Layer 13 of a small transformer language model trained on English Wikipedia (16 layers, counted from 0, width 128).
A neuron adds its activation times its output weights to the MLP's output. To switch it off is to set its activation to zero at one token and run the rest of the model.

Output weights of the MLP neurons that the questions are about. A number n stands for (n - 500) times 0.00093.
n11: 521 473 541 379 507 556 481 584 508 430 419 599 359 502 532 426 569 526 543 464 416 442 505 548 500 752 584 711 495 461 503 555 495 674 615 450 642 397 436 617 464 626 595 524 512 562 380 490 665 560 380 458 558 623 488 446 532 482 430 471 654 457 532 432 553 553 550 597 581 508 418 515 578 382 492 420 541 670 635 441 650 481 602 341 534 490 502 481 470 369 503 578 472 490 534 524 562 563 484 437 397 396 538 393 485 622 431 583 539 656 415 500 607 619 570 656 640 551 560 456 422 550 355 455 441 600 553 483
n13: 441 475 550 425 351 550 419 421 577 556 431 396 439 406 522 500 407 497 539 703 512 500 632 493 450 524 507 566 630 348 490 326 493 321 594 428 514 341 596 456 558 477 301 627 724 268 522 379 514 387 507 564 650 445 503 449 585 581 534 480 594 591 467 540 415 479 508 544 429 428 507 534 567 666 552 474 602 641 452 485 478 371 439 634 485 495 593 381 500 510 513 573 375 521 532 570 427 605 478 572 563 497 401 544 549 553 571 505 561 525 580 532 579 604 542 571 406 495 625 673 558 601 535 376 390 465 573 438
n36: 633 465 540 643 551 458 594 638 604 626 583 486 419 473 493 367 489 563 448 502 475 617 349 401 512 442 537 468 692 495 516 470 534 465 438 492 427 394 492 577 487 484 508 281 480 548 598 559 492 402 659 450 445 612 460 413 478 518 471 445 543 487 513 348 552 681 569 505 548 645 372 505 536 344 531 484 518 648 411 421 538 514 500 572 457 355 435 442 454 445 524 308 420 668 411 572 514 430 467 533 452 615 596 371 433 578 611 346 308 480 512 577 373 394 478 426 424 497 536 495 382 567 492 430 336 440 494 413
n42: 497 503 392 473 433 546 546 531 569 516 442 796 604 454 516 450 483 442 511 444 477 375 718 412 339 486 438 619 598 506 611 514 581 458 531 562 415 481 484 446 314 292 464 497 617 464 326 474 548 360 400 625 500 477 345 385 389 412 381 477 430 522 398 471 509 399 438 508 601 564 448 604 465 505 486 572 555 475 495 542 559 441 567 544 429 634 426 480 433 456 600 605 292 616 404 578 450 323 466 432 566 409 525 653 508 474 367 531 508 624 422 378 583 648 482 608 522 536 559 505 629 505 667 279 387 435 376 481
n57: 508 527 603 599 478 640 449 448 654 335 422 514 571 520 611 590 458 492 565 580 630 601 534 364 393 467 484 383 552 694 371 454 518 616 494 546 614 396 548 473 693 432 520 508 466 514 445 648 517 514 472 508 648 402 476 562 457 436 679 500 443 519 667 419 468 344 486 541 604 515 393 497 394 631 377 248 489 579 457 417 600 589 594 416 407 662 489 441 481 569 404 249 419 558 477 497 565 455 304 621 503 624 434 461 495 541 524 459 543 528 421 439 575 525 479 397 528 654 532 513 399 429 565 424 420 368 724 400
n87: 384 575 555 528 508 443 313 522 392 432 619 505 557 564 611 612 591 708 627 464 425 515 380 498 366 601 258 534 354 559 482 379 500 563 606 375 455 557 488 510 550 406 625 566 507 374 442 605 572 576 491 542 535 439 634 452 481 536 602 512 624 575 533 631 535 438 328 524 468 409 554 655 574 546 446 450 611 426 458 377 527 514 637 652 379 523 441 577 561 574 508 505 537 435 529 517 550 495 516 491 568 402 556 356 469 574 562 507 517 449 561 370 565 555 417 412 606 485 286 507 584 508 539 424 449 530 575 429
n118: 475 557 599 600 545 543 708 436 401 609 332 446 358 425 350 482 544 525 572 579 735 589 354 751 503 392 485 448 530 581 495 559 538 447 525 495 517 600 550 508 459 532 478 394 634 492 516 482 520 513 520 448 596 532 383 471 559 446 514 454 583 624 455 464 534 528 543 571 660 520 482 546 586 369 559 601 478 447 516 463 494 398 357 405 497 585 425 397 582 311 588 573 508 593 628 510 506 724 520 626 603 463 478 414 615 391 337 523 508 604 456 516 429 310 343 505 397 511 540 414 464 361 588 601 485 438 597 561
n148: 668 558 411 574 405 404 619 441 563 430 583 488 476 350 613 387 467 384 549 482 443 421 528 443 448 538 521 431 565 469 636 637 566 587 525 527 554 460 622 443 695 573 392 599 257 531 416 402 497 403 535 422 505 332 339 500 420 519 478 508 520 459 497 495 523 424 646 523 503 436 583 700 283 503 484 647 412 531 417 428 432 571 430 513 605 369 482 418 503 419 424 484 550 553 412 427 450 458 632 701 476 427 429 587 693 538 505 371 473 451 581 553 623 503 437 370 388 379 406 466 410 508 461 595 369 645 586 446
n181: 508 504 564 458 476 590 509 486 507 442 632 701 581 492 397 405 442 438 428 543 604 491 464 446 481 570 629 491 491 434 550 390 463 628 495 452 605 464 506 498 444 574 478 598 429 610 583 423 382 509 504 496 399 444 595 466 472 546 554 657 552 478 496 549 544 543 571 535 457 622 596 425 461 435 356 651 397 547 434 532 493 509 370 523 609 474 460 543 424 487 536 553 652 434 423 439 390 638 479 528 483 592 579 504 591 512 594 516 496 500 414 498 464 513 590 593 520 482 481 669 525 507 531 546 342 590 469 403
n185: 404 379 527 426 555 551 462 518 564 531 688 383 433 383 370 500 407 490 579 566 502 575 482 555 420 418 443 583 488 460 418 364 440 629 490 584 628 523 544 510 473 538 515 523 595 584 452 361 337 660 555 454 403 540 458 450 346 444 579 479 465 498 488 645 472 553 657 565 444 446 530 447 474 537 579 583 437 549 533 540 395 680 310 440 361 524 433 559 526 535 354 410 483 390 505 468 461 514 518 515 587 493 411 319 517 541 484 654 582 488 523 620 443 364 539 529 626 418 476 674 519 457 549 553 520 567 508 595
n191: 527 341 436 376 526 616 587 589 357 545 174 543 632 385 657 416 242 498 455 502 482 452 402 413 459 546 505 498 611 570 466 550 455 480 532 397 595 390 582 433 434 450 402 458 502 463 571 461 415 500 447 438 474 487 516 684 551 588 648 521 512 408 479 554 632 567 514 595 538 422 670 418 498 493 519 478 602 556 462 519 575 466 420 426 519 453 535 468 495 579 584 461 345 331 454 484 490 502 477 371 542 566 548 568 524 706 634 555 465 502 486 461 462 537 544 414 517 478 642 567 428 478 493 557 523 509 624 429
n205: 492 391 492 475 478 558 500 547 399 565 549 396 343 515 661 533 461 453 546 435 318 525 580 450 542 492 338 335 481 692 634 276 633 396 661 467 429 452 564 581 550 369 416 661 463 387 461 596 517 402 482 503 429 629 627 645 503 681 464 505 361 437 446 502 402 592 546 477 607 426 531 630 440 469 536 531 547 551 671 387 660 491 541 539 312 605 527 497 476 220 508 587 379 450 437 453 509 595 673 510 488 486 525 554 451 623 414 531 548 578 479 662 365 548 445 522 494 544 503 413 431 440 559 486 412 452 510 633
n217: 497 469 481 480 444 451 643 526 491 455 577 474 430 545 617 482 624 536 371 564 408 532 458 451 575 598 559 387 519 368 649 511 570 467 528 505 278 545 453 537 726 522 376 412 464 567 439 405 525 422 436 584 359 565 484 458 509 560 552 482 310 416 513 446 457 679 604 383 463 538 598 481 632 505 643 470 565 414 526 474 508 252 451 521 565 665 453 574 540 445 417 536 409 571 642 609 541 751 656 428 450 332 440 426 508 289 708 505 518 512 443 690 495 364 427 558 446 451 598 521 474 621 506 452 485 484 427 476
n239: 448 477 457 367 451 603 586 393 561 497 547 544 532 549 394 489 406 489 393 708 423 618 418 457 558 577 472 652 503 462 416 497 564 673 584 445 601 395 467 303 337 539 452 545 382 565 382 428 396 445 570 442 548 565 665 639 555 426 414 470 432 439 562 606 409 537 565 571 487 542 545 349 492 490 547 479 550 485 528 336 434 256 556 485 695 665 563 512 386 629 438 434 532 503 345 583 390 528 467 529 439 474 537 475 560 567 600 483 352 493 518 722 503 487 467 599 466 410 541 495 579 461 465 500 500 508 595 674
n267: 641 319 546 517 402 535 509 470 492 368 471 554 473 488 518 503 440 378 564 412 538 308 431 416 401 457 482 481 479 353 465 436 577 445 360 588 408 625 575 445 448 495 593 334 487 519 563 513 580 466 466 544 521 466 497 607 329 441 620 474 494 465 558 543 466 382 492 472 430 454 470 583 444 355 468 622 599 445 617 560 592 457 583 607 521 529 340 625 252 436 563 477 429 446 327 403 420 510 399 480 529 668 535 437 665 611 612 430 443 392 459 579 364 366 533 405 586 497 618 487 412 394 344 418 427 716 537 569
n309: 459 696 436 350 742 563 603 607 360 372 518 483 322 559 510 525 544 487 441 363 538 460 510 560 402 577 484 480 530 476 493 517 506 452 459 510 486 781 529 559 507 625 729 449 335 802 382 535 552 657 433 385 305 549 529 490 545 671 574 484 449 430 669 452 430 24 559 407 590 546 506 550 556 478 450 594 633 491 581 584 448 479 440 570 586 546 529 407 310 408 514 529 693 419 409 307 386 535 719 342 493 396 440 463 269 507 510 491 426 545 605 348 506 490 348 702 437 640 415 462 452 408 622 457 381 449 496 251

Each question names a token from some text and the token that comes next. It shows the activations a of the neurons there, in the order above. A number n stands for (n - 500) times 0.15.

Then comes g, the gradient of the next token's log-probability with respect to the MLP's output, scaled to length 1. A neuron's effect is roughly proportional to its activation times (output weights . g). A number n stands for (n - 500) times 0.0008.

" USA", then " A"
a: 500 502 505 506 498 499 501 500 561 460 501 498 500 499 500 495
g: 325 674 722 531 364 459 467 498 669 426 448 557 341 469 648 569 450 428 599 573 457 349 514 442 360 633 498 653 594 535 402 614 502 349 555 435 444 460 470 424 689 410 392 669 386 563 589 520 637 440 750 495 541 471 307 386 293 470 473 511 590 574 473 442 577 627 486 681 392 371 407 633 340 560 417 402 498 405 362 655 449 377 716 568 563 293 507 516 538 547 717 424 412 467 447 499 434 455 449 760 705 487 593 451 680 454 631 372 426 453 541 583 625 734 634 603 566 559 674 219 482 549 456 533 549 482 506 398
Switching off which neuron hurts the next token most? n185

"4", then "T"
a: 500 502 495 498 500 496 444 500 453 500 500 500 365 503 502 502
g: 354 398 583 617 405 399 577 385 569 344 340 610 405 421 423 566 494 563 499 497 728 420 584 469 591 590 463 534 495 698 644 433 643 465 608 652 566 489 738 659 628 348 473 516 564 535 431 622 569 483 625 587 524 607 579 430 638 403 363 575 681 368 475 272 685 761 202 550 651 475 558 521 462 438 470 500 617 378 483 635 610 286 345 611 423 516 680 647 576 545 546 538 398 642 419 417 493 359 457 618 540 408 447 700 650 333 419 622 634 460 426 573 565 536 709 486 415 479 528 622 579 580 500 459 467 622 525 678
Which neuron, switched off, raises the next token's probability most? n118

" the", then " Olympics"
a: 497 471 500 500 501 498 501 499 565 492 584 503 499 499 500 501
g: 680 560 647 387 451 456 565 385 548 567 515 598 390 484 412 648 420 554 538 672 653 460 430 457 565 508 509 494 653 472 559 377 646 363 323 517 414 434 539 381 505 535 370 572 439 255 534 604 739 441 615 561 535 505 404 528 552 444 489 640 415 497 471 491 549 730 416 629 368 613 538 455 303 472 474 422 593 604 483 360 495 362 508 605 576 405 650 219 535 418 413 539 415 501 552 565 429 416 474 337 577 610 716 269 551 499 511 703 660 383 448 563 732 376 573 211 713 430 481 708 337 322 521 436 417 485 395 620
Which neuron, switched off, raises the next token's probability most? n13

" Hol", then "ding"
a: 581 500 502 500 500 508 500 413 525 500 499 504 501 499 500 500
g: 520 562 354 504 552 590 442 404 656 644 622 555 477 423 430 370 587 608 567 498 710 559 358 647 393 570 452 247 786 447 585 646 420 560 565 430 502 526 444 484 543 509 633 336 511 570 508 569 483 596 507 423 401 751 717 493 472 401 443 582 545 519 693 730 430 706 607 403 496 405 362 573 492 313 321 476 497 319 517 369 413 609 544 498 543 367 449 540 562 448 582 483 530 432 389 469 577 545 437 477 426 430 602 292 409 427 836 529 553 606 430 475 360 500 344 504 589 523 765 503 359 661 512 474 531 454 299 726
Which two neurons, each switched off alone, lower its probability most, in order? n148, n11

" Ar", then "row"
a: 500 503 501 549 501 502 497 501 539 505 499 408 498 497 470 503
g: 638 443 413 477 598 698 723 408 468 610 572 518 585 632 494 778 555 569 374 508 500 510 326 507 308 400 401 682 455 693 661 527 537 633 333 499 517 448 547 435 448 642 507 749 393 350 355 412 578 387 497 541 541 391 435 540 542 321 412 511 327 659 413 577 593 601 499 500 402 488 254 387 704 559 622 506 519 565 423 369 343 504 465 679 359 491 520 317 572 394 436 558 474 460 413 245 476 588 646 473 450 406 311 266 668 562 510 651 448 540 461 462 519 476 445 504 403 520 285 581 509 610 459 616 411 525 358 653
Which neuron, switched off, raises the next token's probability most? n205

" he", then " finally"
a: 500 498 500 502 534 488 500 499 519 500 549 500 501 522 501 500
g: 319 704 500 568 486 361 524 450 555 302 401 695 574 465 391 458 566 672 597 443 509 502 607 509 360 443 724 454 506 718 586 296 530 396 424 437 554 308 683 510 360 474 382 511 594 401 463 568 478 377 667 228 414 374 719 365 403 673 425 593 519 392 613 409 477 550 323 458 550 528 331 515 330 630 342 496 433 439 467 382 469 300 550 469 276 521 526 677 511 512 391 332 432 586 604 356 264 476 402 328 430 481 457 415 458 558 599 501 598 491 603 448 590 373 380 572 443 528 458 524 573 393 343 503 565 719 442 427
Switching off which neuron hurts the next token most? n57

"===", then "Ju"
a: 500 495 499 499 501 497 500 509 592 516 500 500 500 500 545 451
g: 556 611 458 501 480 360 233 539 340 461 563 647 430 374 439 605 509 457 685 674 385 371 565 401 689 455 374 691 720 355 605 477 496 467 384 526 596 533 601 687 524 589 704 531 267 494 424 324 499 313 418 455 673 432 484 558 511 537 540 594 488 534 493 432 404 654 416 337 552 568 545 605 654 484 686 750 521 679 541 640 693 396 592 582 657 396 451 502 576 575 409 520 435 510 441 572 380 445 706 451 381 525 509 435 411 689 589 682 399 425 373 519 416 589 474 558 610 606 218 422 492 442 534 340 580 504 411 553
Which neuron, switched off, raises the next token's probability most? n309

" There", then " was"
a: 503 498 500 500 500 512 500 667 552 500 599 500 496 500 500 500
g: 574 471 498 667 440 594 587 635 643 569 495 601 525 485 491 399 376 490 608 592 607 256 510 294 604 530 584 637 419 660 543 600 540 535 487 407 347 521 439 420 338 390 381 225 513 377 589 390 553 516 413 584 357 471 599 588 593 386 663 458 529 781 514 497 380 428 337 501 480 550 487 514 639 290 215 590 581 583 482 541 636 766 456 651 632 556 454 350 430 354 350 455 411 448 418 694 510 542 416 631 333 609 293 355 365 441 551 467 678 475 420 398 422 538 452 436 516 464 586 391 435 540 642 527 655 535 512 710
Which neuron, switched off, raises the next token's probability most? n148

"6", then ","
a: 500 500 500 496 500 468 368 500 508 500 500 500 498 500 495 500
g: 439 383 545 402 500 473 303 449 744 417 491 366 486 489 546 468 471 309 328 310 461 602 648 313 374 563 427 542 439 496 481 315 356 232 536 379 425 308 454 463 493 687 514 495 435 495 552 497 410 485 542 349 515 378 454 451 617 557 844 550 354 564 543 637 512 490 627 413 335 368 581 321 367 468 410 578 409 604 530 622 539 467 514 386 485 462 765 408 453 505 555 507 644 326 517 332 458 492 563 516 433 722 203 405 508 656 505 547 497 554 502 593 417 540 657 581 665 457 373 507 481 414 383 416 695 502 662 426
Switching off which neuron hurts the next token most? n118

"i", then " |"
a: 509 500 500 619 500 500 500 500 524 455 502 499 500 500 500 489
g: 497 499 422 421 691 607 482 597 386 447 461 634 400 508 366 596 470 513 395 565 655 728 573 500 593 323 422 403 215 444 529 660 478 472 341 545 433 465 325 468 628 546 483 452 681 396 532 610 336 539 585 530 502 395 651 584 377 497 367 544 491 542 418 604 580 505 442 558 555 380 623 393 515 364 627 616 644 728 565 310 468 635 558 460 367 424 704 567 499 331 565 269 707 347 644 586 566 341 722 558 387 493 522 550 367 727 508 498 596 544 302 419 403 398 521 457 515 605 439 475 604 492 483 290 711 461 640 571
Which neuron, switched off, raises the next token's probability most? n42

"field", then " As"
a: 500 502 500 525 500 498 500 500 575 495 502 500 500 500 500 472
g: 384 411 432 413 317 468 555 590 662 408 496 379 470 265 569 637 449 561 407 705 499 403 731 668 501 468 689 601 650 454 420 533 393 412 484 588 586 470 484 577 480 256 474 555 538 790 463 483 555 409 503 391 551 711 630 380 413 503 455 561 499 577 556 443 483 515 489 555 424 480 555 564 453 619 432 249 308 455 396 549 517 458 580 549 671 388 335 266 552 585 777 507 352 258 520 463 623 588 371 490 651 507 540 494 612 414 509 579 401 388 542 658 749 567 481 694 574 437 650 481 632 419 655 613 502 515 430 590
Which two neurons, each switched off alone, lower its probability most, in order? n309, n42

" ex", then "ting"
a: 541 497 502 515 500 288 500 502 526 500 516 493 538 499 452 500
g: 528 377 489 605 585 217 551 453 570 401 474 667 440 518 407 492 353 477 503 437 575 350 401 677 489 686 580 568 509 459 553 353 623 604 692 535 469 545 552 401 680 603 507 324 482 410 501 497 433 414 617 503 397 611 420 587 557 545 424 433 371 715 720 344 401 598 656 447 533 662 560 797 599 411 585 385 463 605 329 319 414 612 480 642 428 307 492 193 527 330 430 462 515 590 478 517 356 439 392 416 549 463 612 383 536 255 595 508 370 605 578 375 491 441 366 394 546 695 622 350 641 478 454 445 556 484 414 435
Which two neurons, each switched off alone, lower its probability most, in order? n87, n217

"ble", then "don"
a: 501 500 502 499 500 366 507 509 540 562 441 500 500 500 501 371
g: 563 539 483 560 569 495 649 624 590 610 801 623 397 453 552 498 438 374 200 441 366 385 454 518 727 514 448 472 367 235 490 398 422 619 431 547 779 457 399 563 589 534 427 631 652 587 318 425 493 500 563 464 702 636 361 499 526 415 735 411 490 492 550 492 419 560 588 570 480 448 432 458 457 565 543 598 590 529 549 370 557 547 466 458 439 229 434 335 590 474 448 624 420 701 499 463 766 452 470 521 599 384 447 403 678 625 656 566 459 570 563 572 733 679 589 426 682 566 633 429 435 554 648 560 506 409 519 626
Switching off which neuron hurts the next token most? n309

" USA", then " Do"
a: 500 502 499 511 497 500 504 500 563 475 501 499 500 499 500 490
g: 423 450 705 681 392 627 488 535 754 367 499 534 362 427 721 515 531 526 447 566 394 435 514 345 383 324 359 607 367 504 537 555 362 593 410 474 597 640 686 436 484 566 425 587 445 316 501 429 672 415 580 608 704 595 441 521 331 601 629 560 564 546 757 417 707 544 610 362 293 520 531 565 435 520 491 381 368 458 673 619 604 404 533 555 528 560 468 542 555 557 447 784 157 572 605 590 463 452 400 506 600 503 534 654 402 585 434 489 510 539 500 387 532 680 617 473 312 684 453 385 423 414 528 592 523 484 427 357
Switching off which neuron hurts the next token most? n185

"we", then " have"
a: 501 500 500 498 502 481 500 561 533 500 517 503 474 595 504 501
g: 554 571 475 252 512 623 637 523 418 449 483 469 523 372 538 354 472 530 498 478 320 677 416 398 571 460 270 459 667 555 527 494 395 582 494 561 557 462 419 418 630 530 468 564 428 736 437 593 458 526 630 200 560 744 442 229 331 578 551 768 509 471 419 634 506 255 494 503 416 512 596 468 450 548 570 446 391 479 474 564 345 386 508 600 639 584 360 594 769 635 547 353 472 414 534 435 473 461 605 461 550 495 543 647 441 473 483 537 444 499 518 584 595 236 466 458 766 516 543 519 683 284 428 441 329 457 300 547
Switching off which neuron hurts the next token most? n239

" |", then " Year"
a: 500 508 516 500 495 507 500 505 545 498 499 499 500 512 434 447
g: 606 611 200 552 471 485 398 297 467 562 653 419 377 625 601 502 360 591 365 606 433 574 241 603 537 348 435 695 543 725 488 533 311 516 495 418 328 438 335 509 547 521 710 479 482 434 430 405 496 436 519 542 420 744 485 636 466 334 548 466 528 660 508 403 467 605 564 443 608 470 569 486 555 535 609 389 381 412 604 509 454 574 456 409 553 430 642 412 582 404 373 658 480 441 511 453 824 349 545 522 616 513 588 520 499 440 575 353 679 579 166 596 381 500 554 350 640 446 599 345 425 445 486 540 471 471 684 660
Switching off which neuron hurts the next token most? n309

"vest", then "ments"
a: 502 501 311 500 500 495 499 490 511 500 504 500 500 500 500 487
g: 486 384 525 475 422 533 607 249 529 484 581 696 439 418 496 516 633 490 384 553 587 499 373 422 393 394 432 384 393 651 463 506 585 398 431 289 524 491 688 389 343 691 479 623 430 665 421 479 513 460 470 571 590 689 390 401 318 680 260 465 562 584 509 577 511 579 673 518 590 536 359 681 346 342 346 434 487 368 472 484 508 571 344 463 566 473 603 579 367 656 572 445 451 559 464 338 483 447 630 412 406 186 408 617 515 349 317 409 547 458 733 530 539 491 532 489 788 601 564 611 590 292 546 539 380 460 419 647
Switching off which neuron hurts the next token most? n36

" Andre", then " Ag"
a: 500 498 500 557 500 500 500 500 511 500 578 500 505 499 500 500
g: 614 599 777 344 350 541 494 616 413 344 392 580 698 381 373 603 615 521 370 530 447 488 540 652 511 563 623 546 589 489 680 429 396 484 489 385 553 693 570 589 640 276 531 609 372 462 310 307 427 335 387 600 745 641 430 422 519 382 415 591 554 406 565 558 422 495 449 260 513 458 460 457 369 642 473 516 309 460 342 648 544 385 632 497 515 571 288 430 528 581 693 445 524 340 505 517 493 555 459 512 534 547 432 470 803 336 600 526 312 441 626 426 509 583 535 470 594 432 670 359 559 342 473 512 409 524 339 446
Which neuron, switched off, raises the next token's probability most? n191

" ", then "teen"
a: 499 501 500 498 500 500 523 493 496 504 500 500 495 500 500 504
g: 465 468 410 478 560 271 609 705 531 639 435 627 446 390 645 505 536 643 525 362 584 608 330 400 442 260 566 537 266 433 592 198 611 540 555 482 549 495 438 427 453 675 447 510 375 466 507 440 596 633 659 458 407 488 429 613 379 676 680 587 485 636 439 535 470 592 678 566 412 466 595 582 287 488 671 679 515 525 481 263 547 536 388 401 489 402 287 468 450 456 392 297 659 467 464 497 421 519 581 390 222 655 590 768 573 499 563 419 393 484 524 523 416 468 422 475 330 575 402 534 437 498 333 592 422 607 413 559
Which neuron, switched off, raises the next token's probability most? n148

" ", then "0"
a: 569 500 500 500 503 500 499 500 534 526 510 500 521 500 498 501
g: 600 638 425 360 584 422 687 520 645 530 462 601 499 509 380 383 318 407 751 576 306 451 471 640 443 476 614 384 583 468 511 564 428 525 532 385 408 502 554 215 379 318 759 532 587 679 658 457 600 568 656 448 504 465 326 376 585 428 517 460 523 643 393 435 306 483 664 533 374 367 299 593 671 338 539 572 569 607 625 369 345 452 683 413 416 642 507 404 304 491 495 617 584 509 574 535 687 596 421 396 422 510 482 388 483 606 422 580 380 527 667 517 493 380 782 454 622 438 575 461 633 421 572 485 541 429 377 485
Switching off which neuron hurts the next token most? n11

"re", then "et"
a: 497 501 498 542 500 438 501 500 545 496 501 502 500 500 501 513
g: 671 476 565 690 563 712 487 634 467 376 533 538 322 616 377 618 369 376 451 469 471 409 562 634 479 705 578 570 520 366 475 564 593 648 608 545 558 328 422 511 445 762 389 413 408 681 403 649 543 485 417 488 331 519 519 456 629 612 469 473 476 490 575 399 565 672 424 392 546 453 586 622 728 275 512 670 516 393 738 332 675 555 577 348 495 527 593 618 440 567 355 395 555 603 589 383 435 537 453 529 488 433 481 445 458 563 563 664 590 382 353 590 388 418 537 440 277 356 653 615 503 754 347 613 668 433 596 419
Which neuron, switched off, raises the next token's probability most? n42

" production", then " design"
a: 498 501 500 498 500 524 500 500 513 490 497 500 500 423 500 500
g: 538 348 547 494 383 422 493 419 349 325 269 381 447 550 618 450 608 394 395 303 511 376 479 384 371 499 622 657 508 819 541 451 494 740 597 306 535 394 457 425 510 535 525 491 748 571 673 357 609 501 429 540 585 450 512 623 588 523 532 436 426 571 510 309 514 618 510 371 567 310 616 456 488 569 452 461 513 255 402 396 528 666 345 641 341 650 405 448 483 583 645 653 546 527 471 577 336 705 652 373 358 517 448 736 408 561 478 618 341 458 404 570 573 469 479 551 556 685 438 682 455 455 493 448 504 393 674 491
Switching off which neuron hurts the next token most? n239

"1", then "3"
a: 500 503 509 500 502 491 501 503 526 501 519 499 440 435 429 501
g: 520 503 301 624 528 747 436 414 508 532 482 482 555 635 543 619 512 597 281 622 435 535 472 269 263 526 354 598 485 482 391 358 632 547 493 400 590 283 536 507 511 529 237 426 535 644 587 452 417 377 434 608 536 324 488 597 412 590 521 456 533 305 520 540 471 538 638 491 550 508 297 386 624 632 696 568 734 363 627 625 576 729 601 567 588 669 363 577 537 400 581 628 619 440 451 363 383 627 531 322 362 236 471 346 385 545 491 576 405 632 558 437 651 514 467 516 654 472 433 594 490 505 476 514 455 446 678 615
Which neuron, switched off, raises the next token's probability most? n239

"-", then " USA"
a: 500 487 500 498 501 499 500 495 584 504 531 499 500 500 500 486
g: 507 453 599 435 626 581 544 632 371 675 684 561 460 607 402 486 592 749 612 536 500 513 187 491 552 605 648 377 427 501 554 247 455 487 444 618 572 539 330 328 517 512 642 335 467 411 672 667 443 531 434 460 407 479 589 275 585 492 457 603 449 713 483 501 600 517 266 542 393 532 492 425 277 306 562 496 688 517 651 375 455 570 235 601 650 313 494 411 453 460 557 533 601 746 553 582 498 448 591 391 488 351 430 540 418 616 412 425 494 473 285 569 552 572 529 555 626 376 363 504 419 532 385 431 541 354 424 447
Switching off which neuron hurts the next token most? n181

"Ju", then "ni"
a: 525 500 500 497 499 496 494 472 534 499 512 501 500 499 501 500
g: 458 518 449 794 587 322 600 593 554 549 476 563 429 445 515 405 396 451 505 516 675 645 416 510 478 274 528 463 566 519 774 542 361 547 446 412 419 650 313 309 481 682 444 477 696 636 410 598 526 565 483 505 401 551 527 522 495 464 483 718 555 544 362 652 498 496 537 383 283 618 569 285 486 441 331 364 508 648 365 520 595 468 508 434 449 590 438 480 378 352 537 464 457 639 400 455 393 702 195 523 222 572 514 595 608 401 369 576 521 490 586 483 616 363 296 372 609 543 470 497 333 343 694 485 488 447 466 599
Which neuron, switched off, raises the next token's probability most? n11

" million", then " view"
a: 497 500 500 500 500 602 498 500 504 502 499 500 502 513 482 501
g: 516 518 542 489 399 634 478 369 312 451 595 457 477 625 581 502 379 403 519 379 560 259 497 521 172 612 449 651 583 526 663 534 491 541 604 607 335 304 488 509 575 467 739 668 536 469 536 366 747 530 368 401 576 404 509 555 655 500 519 391 353 473 445 592 649 397 435 496 759 496 566 588 600 648 541 519 662 458 470 477 617 548 515 631 532 434 453 607 446 903 572 511 559 646 294 490 556 707 481 486 532 507 391 488 456 472 533 322 549 355 654 659 519 453 602 646 548 647 531 578 494 468 675 581 585 472 461 326
Switching off which neuron hurts the next token most? n87

" Ag", then "assi"
a: 501 488 500 508 498 500 530 500 549 500 501 497 501 499 478 550
g: 408 462 483 526 473 480 437 672 384 542 573 369 494 646 390 439 424 546 505 617 197 601 540 411 637 477 605 356 405 445 592 659 356 446 489 519 428 457 425 568 406 614 469 431 789 544 497 650 615 551 412 558 507 358 448 425 360 367 306 568 595 496 664 263 287 573 403 437 722 620 671 659 358 553 817 465 452 426 603 464 463 355 518 483 501 479 618 672 611 350 435 558 670 588 369 621 407 568 441 483 475 394 497 376 326 623 473 633 515 683 486 419 624 458 577 498 657 610 593 598 630 648 479 516 680 443 473 541
Switching off which neuron hurts the next token most? n267

"0", then " perform"
a: 497 500 500 500 500 506 502 500 511 493 500 504 514 497 497 500
g: 608 627 372 375 399 580 553 390 343 655 395 521 696 755 623 451 438 549 637 490 512 577 433 430 418 350 344 371 603 533 571 348 411 682 618 477 699 524 518 378 578 471 450 520 519 622 529 496 600 419 416 402 687 501 406 549 474 289 542 519 286 575 534 281 561 348 255 578 476 512 602 562 364 507 564 494 659 496 643 547 717 304 450 538 624 411 488 562 467 651 499 516 677 721 566 611 506 371 724 568 392 518 545 644 592 425 608 576 568 656 609 517 646 374 485 550 276 667 345 621 593 468 564 455 531 459 531 571
Switching off which neuron hurts the next token most? n185

" ", then "Associate"
a: 533 491 500 512 500 500 499 500 545 555 500 500 500 500 499 482
g: 511 638 445 253 422 549 254 565 542 591 568 472 789 547 500 674 628 617 351 349 453 376 536 574 630 393 619 592 563 556 576 322 312 572 700 452 588 275 517 287 499 535 400 469 654 691 557 506 472 493 428 435 478 608 497 576 493 329 430 555 501 375 487 614 506 577 568 522 563 443 563 393 270 579 460 549 463 555 303 413 510 475 459 553 518 468 278 604 578 550 627 669 438 444 470 270 508 689 594 419 513 421 415 568 561 278 619 444 486 731 430 526 706 504 477 662 603 364 427 477 487 560 539 467 559 721 401 352
Which two neurons, each switched off alone, lower its probability most, in order? n181, n185

" of", then " British"
a: 505 500 501 500 502 501 500 500 495 492 604 500 500 487 503 500
g: 514 387 488 678 521 531 409 536 341 706 561 374 583 331 611 416 625 510 379 412 569 422 540 233 494 516 479 475 402 485 567 289 621 563 585 638 393 389 453 511 347 525 421 581 516 334 608 411 564 289 719 366 461 692 483 545 446 383 459 516 589 419 399 618 502 432 504 469 510 538 501 473 390 672 527 349 456 398 325 382 420 552 391 497 534 489 480 538 514 594 500 600 593 652 528 391 555 597 657 454 502 392 542 270 725 624 623 392 373 600 277 715 507 575 370 481 491 417 624 444 315 768 450 581 556 513 543 173
Switching off which neuron hurts the next token most? n191

" the", then " "
a: 497 471 499 500 500 499 501 500 590 503 606 499 499 500 500 501
g: 575 483 527 683 487 427 472 581 435 397 354 423 579 394 506 584 419 505 457 473 345 501 417 580 522 495 377 448 614 394 491 762 424 514 478 300 436 381 342 552 518 550 410 453 648 471 671 478 383 450 403 339 303 497 346 485 363 631 506 517 504 582 294 384 387 282 487 538 395 459 547 568 609 334 539 493 636 350 396 485 323 509 477 525 699 541 751 642 352 602 428 622 577 376 336 767 627 625 566 572 474 448 441 437 549 504 412 387 409 538 600 250 266 560 689 276 510 683 484 457 584 454 613 686 537 581 540 574
Which neuron, switched off, raises the next token's probability most? n181

"ves", then "co"
a: 500 502 503 516 503 521 549 497 557 641 471 503 499 500 497 481
g: 362 636 475 525 466 673 504 394 718 626 292 676 434 687 440 444 472 476 444 773 498 511 525 633 557 473 382 553 316 809 546 808 235 366 399 614 435 568 499 405 498 298 305 388 385 600 437 364 470 442 503 665 488 463 522 526 417 445 411 418 619 415 320 547 535 598 269 705 739 463 381 581 667 544 420 437 571 457 369 521 514 301 601 460 560 484 502 592 413 423 480 584 666 561 604 498 563 527 384 541 504 535 399 506 523 553 537 614 518 420 605 453 444 432 524 662 374 492 420 353 607 420 388 493 563 522 600 455
Which neuron, switched off, raises the next token's probability most? n185